Layer 4 of a small transformer language model trained on English Wikipedia (13 layers, counted from 0, width 128).
A neuron's activation on a vector x is GELU(gate . x) times (in . x), where the dot is the dot product.
The model reads these tokens: " Swing" " |" " " " |" " " " |\n\n" "==="

The vector x that enters this layer's MLP at each token. A number n stands for (n - 500) times 0.0075.
0 " Swing": 325,252,123,377,434,512,537,702,462,624,371,468,479,361,401,427,528,693,429,489,509,465,670,895,370,516,312,263,510,717,480,180,374,395,349,390,621,566,439,541,502,668,669,721,442,555,553,564,379,658,546,397,823,639,773,592,402,349,537,520,519,542,404,324,375,362,326,331,326,415,595,673,387,441,323,340,446,379,471,481,686,500,760,449,390,582,510,596,202,359,451,354,520,584,546,466,205,502,730,344,376,705,374,794,494,228,636,338,420,407,682,305,164,419,601,275,123,511,338,612,757,452,695,735,192,613,532,409
1 " |": 478,455,293,242,505,630,351,650,505,626,332,212,636,395,529,512,635,527,446,454,567,483,758,824,482,543,475,152,410,506,495,318,237,325,459,497,479,398,475,446,560,418,590,559,606,549,883,543,395,606,482,478,679,514,530,591,377,361,670,753,586,488,436,406,324,494,287,530,488,474,767,660,204,308,256,321,575,257,561,544,664,463,534,198,476,592,530,475,326,311,308,456,475,566,443,437,474,704,457,348,750,604,315,575,453,316,499,305,351,525,522,308,313,327,747,210,313,422,352,560,603,207,654,690,285,765,782,443
2 " ": 527,448,213,439,400,658,297,708,660,434,481,441,463,355,412,593,546,625,576,402,453,466,690,424,363,387,819,144,261,668,524,528,392,538,382,328,553,768,346,682,582,517,613,571,696,597,646,580,419,454,130,522,564,488,394,591,508,519,473,542,480,444,510,440,366,530,377,497,44,488,421,679,293,481,363,465,902,526,336,735,605,161,612,266,486,487,530,695,337,281,489,465,286,441,482,563,432,442,536,334,719,255,366,618,352,405,779,342,494,493,413,497,287,478,749,318,257,327,519,650,649,598,802,508,219,640,452,428
3 " |": 551,488,251,245,430,668,209,559,768,550,455,286,532,403,517,398,632,536,549,381,588,465,817,537,530,363,556,179,274,578,424,634,394,463,493,392,384,506,460,485,626,471,625,368,773,495,899,445,220,519,300,467,590,402,410,658,399,427,719,557,480,428,519,470,328,578,317,620,378,358,524,656,277,365,314,396,635,287,485,702,587,550,492,52,529,579,496,582,429,392,398,465,459,493,374,462,426,796,500,242,786,565,256,629,436,441,660,340,424,584,367,402,338,391,733,464,320,408,385,579,657,226,680,562,302,719,574,610
4 " ": 554,389,277,458,402,731,299,671,580,427,413,484,555,370,471,526,573,585,567,442,502,523,626,495,428,451,860,69,277,585,524,540,428,542,443,309,555,590,342,679,489,479,617,563,796,558,665,612,461,419,156,536,469,510,424,557,520,541,542,623,512,497,493,390,405,601,285,544,77,453,485,719,194,566,318,482,793,483,388,727,608,101,628,277,475,566,541,632,288,293,438,545,299,338,537,473,519,433,447,249,799,212,365,603,326,348,682,330,485,487,341,438,359,501,796,345,281,373,513,624,654,532,766,555,278,693,579,425
5 " |\n\n": 512,726,254,200,491,633,281,473,370,629,441,373,972,307,351,555,699,504,438,447,652,505,560,531,592,435,600,83,350,641,480,303,424,634,244,403,459,407,433,283,643,399,774,428,654,491,607,554,301,418,653,406,443,370,414,367,350,612,580,389,646,531,502,274,462,635,484,498,472,417,561,729,496,213,532,497,465,369,644,862,279,754,513,477,416,714,502,386,425,431,447,402,571,534,520,572,354,357,349,122,778,441,508,515,590,612,550,573,322,430,288,405,451,719,825,365,271,227,298,675,539,710,701,502,266,380,315,709
6 "===": 512,752,353,609,567,698,255,387,266,395,535,362,465,276,435,740,576,585,531,245,482,696,355,531,465,321,761,391,275,215,488,482,602,279,451,228,432,383,248,427,474,364,463,507,511,743,667,538,305,609,547,181,568,460,532,477,406,506,374,911,652,472,386,579,749,466,354,528,509,306,501,750,491,593,474,485,515,572,577,743,315,909,353,451,291,541,693,340,621,604,611,317,530,653,205,575,416,426,395,417,743,523,672,430,569,586,857,489,293,380,501,587,503,439,911,433,471,389,485,310,652,684,559,682,473,384,494,679

Each question shows the input weights of one neuron of the MLP. A number n stands for (n - 500) times 0.00076.

n124 gate: 412,455,268,517,513,305,459,616,620,503,514,647,493,564,640,327,418,358,514,540,510,278,442,486,514,443,376,367,531,671,778,462,616,384,500,479,534,589,538,408,520,530,468,507,524,693,409,486,555,400,690,662,572,523,838,611,592,302,793,469,601,586,586,591,587,493,532,385,535,446,393,461,607,631,517,558,387,440,564,329,354,570,650,659,544,726,436,503,558,575,442,668,576,344,444,347,503,354,470,652,497,391,496,317,360,623,292,568,530,399,555,531,395,411,409,574,711,639,469,647,643,562,473,352,557,507,565,361
n124 in: 500,722,568,449,553,516,574,466,583,337,583,520,376,412,340,590,625,436,487,379,486,386,711,664,611,440,542,578,372,412,551,356,391,430,473,482,340,513,531,357,342,473,546,510,452,407,447,514,476,517,527,518,589,500,376,358,616,493,366,521,506,470,517,464,594,267,420,584,245,436,497,357,352,717,383,272,374,587,406,633,642,748,371,378,463,568,664,311,407,562,520,322,487,668,486,622,446,321,429,631,598,658,638,700,616,500,479,402,470,426,531,662,370,507,319,513,456,274,549,437,222,500,454,394,373,341,411,612
On which token does it fire most? 4 " "

n104 gate: 789,574,490,618,360,558,437,688,457,393,435,598,658,500,575,721,433,450,659,318,650,514,443,476,390,342,522,433,490,426,557,537,457,514,517,659,630,500,534,285,604,404,497,476,409,445,339,565,684,534,603,476,669,471,497,565,339,441,410,247,646,464,575,522,404,439,600,673,704,527,697,466,476,592,436,372,520,405,609,403,570,317,596,510,454,450,454,135,382,551,437,438,481,643,490,614,507,439,450,677,483,497,531,600,443,448,503,426,621,381,418,500,693,449,662,612,517,693,449,510,462,364,601,703,539,458,749,568
n104 in: 344,676,554,433,537,466,418,494,413,433,506,567,413,421,634,620,347,414,402,557,230,188,702,535,552,522,479,391,679,398,665,442,500,477,510,642,612,565,415,622,512,585,414,631,359,525,361,556,704,361,471,437,610,345,593,328,561,450,518,474,634,428,642,445,801,600,595,690,510,611,466,664,552,481,558,602,516,613,516,570,446,522,526,522,557,260,642,307,362,587,405,395,478,354,552,557,551,401,440,494,529,420,540,467,583,345,536,328,456,389,406,581,539,423,525,478,376,490,385,529,561,578,506,387,650,565,635,429
On which token does it fire most? 3 " |"

n182 gate: 597,260,538,413,424,573,467,568,463,571,523,553,567,801,353,580,313,269,478,408,538,428,474,500,309,552,622,245,329,478,507,432,627,642,695,461,534,713,557,549,504,500,411,331,436,376,372,450,541,363,627,616,519,456,496,588,489,507,500,643,671,719,735,421,331,417,716,496,705,533,496,485,382,482,560,516,416,397,434,406,317,351,412,470,485,477,367,474,209,602,626,419,471,536,286,440,489,439,459,892,336,844,527,705,530,481,401,489,617,578,378,227,496,519,522,662,590,660,573,634,443,530,322,500,533,467,549,260
n182 in: 446,769,572,375,778,515,354,455,533,474,668,432,504,346,592,469,402,639,343,530,416,677,504,511,658,415,359,341,692,651,500,603,801,500,545,531,413,580,450,334,394,719,449,725,330,518,403,531,203,565,564,407,451,690,530,673,542,437,445,576,317,529,622,572,542,367,337,283,680,687,526,639,515,678,428,476,394,326,690,334,504,676,650,470,727,436,507,324,299,580,721,330,500,423,708,748,632,459,571,427,391,507,394,531,496,477,290,587,570,429,477,351,418,557,426,586,319,489,519,677,539,385,522,462,567,361,420,489
On which token does it fire most, and how strongly? 4 " ", at about 0.23

n5 gate: 420,597,299,291,550,477,325,417,301,365,479,507,684,469,409,668,379,318,490,534,345,384,358,365,429,476,487,427,489,181,514,402,686,415,621,547,566,437,726,667,523,636,575,553,621,507,506,486,624,532,428,586,730,594,521,546,503,548,420,559,651,487,388,586,348,500,593,606,521,486,575,369,619,480,542,552,429,418,449,282,448,581,511,902,647,497,422,392,514,490,565,528,503,537,708,455,427,227,603,402,307,493,449,496,555,432,521,597,453,373,563,633,603,298,282,326,645,668,369,454,470,423,547,528,486,588,434,547
n5 in: 451,390,493,586,533,387,575,455,430,623,587,579,496,602,507,476,493,636,578,480,542,758,311,603,623,520,526,521,465,428,432,566,520,690,435,472,562,543,374,603,371,308,306,700,483,620,544,493,544,427,622,620,196,387,590,507,603,345,761,365,484,597,594,438,454,604,415,541,549,459,376,518,417,409,479,471,537,682,514,438,715,630,654,418,473,631,588,540,572,376,881,398,497,550,514,602,637,658,365,413,738,384,368,656,418,757,319,613,684,510,521,573,387,510,706,473,493,493,581,384,507,469,483,628,507,673,400,610
On which token does it fire most, and how strongly? 0 " Swing", at about 0.046

n195 gate: 376,506,554,567,310,472,419,288,365,311,769,547,530,491,300,423,434,606,431,401,487,429,465,333,490,466,566,614,446,632,522,551,434,581,601,608,447,388,346,566,592,565,581,464,481,463,456,639,506,609,415,477,357,399,595,561,430,326,530,471,419,684,526,599,477,351,675,463,235,659,448,484,350,454,691,255,564,488,503,519,603,503,709,672,432,532,543,503,506,617,459,445,552,543,522,484,396,534,643,388,459,445,556,585,449,523,487,453,472,353,391,404,542,351,447,568,550,437,306,610,545,586,625,751,500,328,288,528
n195 in: 566,661,575,415,503,427,510,490,427,438,639,625,493,373,721,384,500,701,646,629,384,410,464,169,607,609,478,585,630,546,438,526,350,497,346,625,474,604,437,343,418,632,416,604,520,471,434,517,529,623,474,530,507,541,609,517,425,494,572,582,379,615,474,553,353,451,618,552,464,681,468,423,739,442,444,194,557,635,500,294,389,545,376,419,352,320,468,449,424,631,503,590,576,389,483,464,490,530,348,546,432,649,595,675,618,524,404,683,685,594,732,685,513,632,455,529,471,419,336,550,593,662,424,612,593,532,398,478
On which token does it fire most? 3 " |"

n241 gate: 682,455,714,593,403,383,671,293,473,541,430,341,349,524,530,392,723,661,394,564,251,623,535,579,416,476,246,282,535,483,356,726,503,461,493,749,466,500,468,593,300,534,518,574,545,638,500,475,548,455,384,560,698,413,448,535,497,653,470,611,588,698,469,421,458,698,496,425,653,602,483,398,371,439,424,551,587,412,503,486,418,466,672,695,544,535,307,399,656,275,473,373,433,520,651,517,277,516,629,633,466,417,435,418,655,592,325,497,443,578,514,486,408,458,680,452,620,626,479,486,290,490,523,545,524,637,296,410
n241 in: 357,398,592,449,375,685,615,411,447,436,410,585,479,301,537,562,446,439,527,627,566,659,670,517,646,413,607,456,476,340,537,438,791,455,425,609,242,353,587,268,454,403,388,500,391,212,390,507,710,531,389,510,575,451,647,503,524,477,382,339,671,483,448,597,517,466,329,456,620,416,517,413,448,503,524,482,308,630,316,612,507,398,476,392,292,500,477,553,442,551,686,371,638,358,528,632,497,417,614,548,368,398,656,297,388,378,621,551,480,436,434,328,517,387,477,550,568,348,604,684,393,586,305,517,350,487,418,596
On which token does it fire most, and how strongly? 3 " |", at about 0.29

n102 gate: 422,463,489,752,421,564,361,371,425,522,537,489,438,588,518,616,581,343,336,315,361,717,537,548,459,511,352,515,676,500,573,600,504,489,412,709,544,553,500,596,493,424,766,530,625,744,289,730,327,646,533,371,559,614,589,740,389,446,599,463,308,622,515,279,474,623,652,526,459,431,514,353,429,435,723,285,572,471,605,463,577,539,688,559,358,596,184,468,652,611,555,477,539,639,432,449,467,423,507,575,416,443,504,439,530,204,287,471,658,172,564,225,538,667,409,649,665,358,394,560,535,522,421,433,540,504,489,568
n102 in: 672,526,418,223,717,370,689,436,678,541,405,560,706,556,515,402,600,393,603,423,447,489,377,515,637,573,432,444,375,534,555,523,481,542,407,527,764,622,268,265,511,658,323,454,343,493,607,454,515,254,407,393,395,273,252,489,653,772,478,654,578,522,406,383,481,508,373,478,436,574,347,561,440,683,316,532,507,548,401,560,541,311,500,389,441,534,669,685,564,335,578,611,388,381,397,426,507,625,345,458,730,590,531,423,634,703,598,448,562,677,492,662,523,616,529,463,563,463,573,496,475,975,587,526,511,554,654,533
On which token does it fire most, and how strongly? 1 " |", at about 0.0052

n121 gate: 531,263,530,487,570,277,406,204,558,562,653,408,562,601,500,630,503,448,656,322,617,497,605,493,460,445,503,530,350,438,774,606,634,368,444,286,408,642,477,421,471,626,595,517,408,410,476,278,431,387,536,514,450,481,361,453,401,523,658,497,434,442,394,550,446,464,453,428,460,347,445,436,643,452,331,444,395,445,542,516,565,676,430,405,409,563,765,328,308,404,572,483,370,321,463,539,520,417,474,500,572,500,603,490,562,713,543,601,478,364,303,487,341,474,406,568,356,581,362,366,478,387,551,480,603,417,777,481
n121 in: 567,473,470,573,313,632,668,523,578,517,466,703,722,734,351,406,507,507,493,392,406,503,666,520,361,461,421,693,631,397,461,420,669,480,437,586,222,542,581,590,526,441,582,643,606,455,411,486,351,302,398,466,333,577,503,588,533,281,395,440,402,623,567,516,561,216,483,605,440,448,708,490,332,559,400,563,313,500,412,457,315,345,642,503,605,656,598,632,463,520,635,286,632,400,554,639,480,446,523,587,595,622,254,411,606,418,517,593,523,454,493,379,520,570,696,588,454,355,575,524,513,490,587,460,425,519,437,490
On which token does it fire most? 3 " |"

n281 gate: 529,390,587,656,339,354,507,799,364,421,657,739,654,530,474,485,560,489,541,429,646,473,420,757,415,630,583,462,531,428,455,473,357,516,557,391,428,624,442,386,708,511,590,558,368,621,451,469,345,155,556,543,454,559,329,596,485,493,631,641,514,518,542,536,303,435,469,788,469,227,352,469,638,611,660,303,489,333,556,511,387,570,596,646,608,663,351,471,466,656,575,357,573,474,535,248,477,346,672,466,331,423,386,321,492,391,584,508,448,515,458,546,838,279,742,794,560,534,415,627,504,599,540,721,544,386,386,467
n281 in: 559,331,535,469,489,333,637,546,650,561,652,600,620,485,564,453,489,325,652,591,403,512,243,477,261,492,390,681,344,531,397,465,473,331,297,421,439,389,449,485,537,436,476,374,247,507,468,508,313,457,492,567,577,400,384,621,496,421,533,535,555,515,252,423,524,485,484,572,647,712,688,410,547,541,786,398,761,470,659,688,736,608,492,610,368,804,243,433,438,446,447,284,411,582,598,504,791,768,250,469,424,496,504,294,416,500,434,408,571,576,352,415,528,322,632,530,599,473,308,465,380,446,571,396,211,541,716,511
On which token does it fire most? 2 " "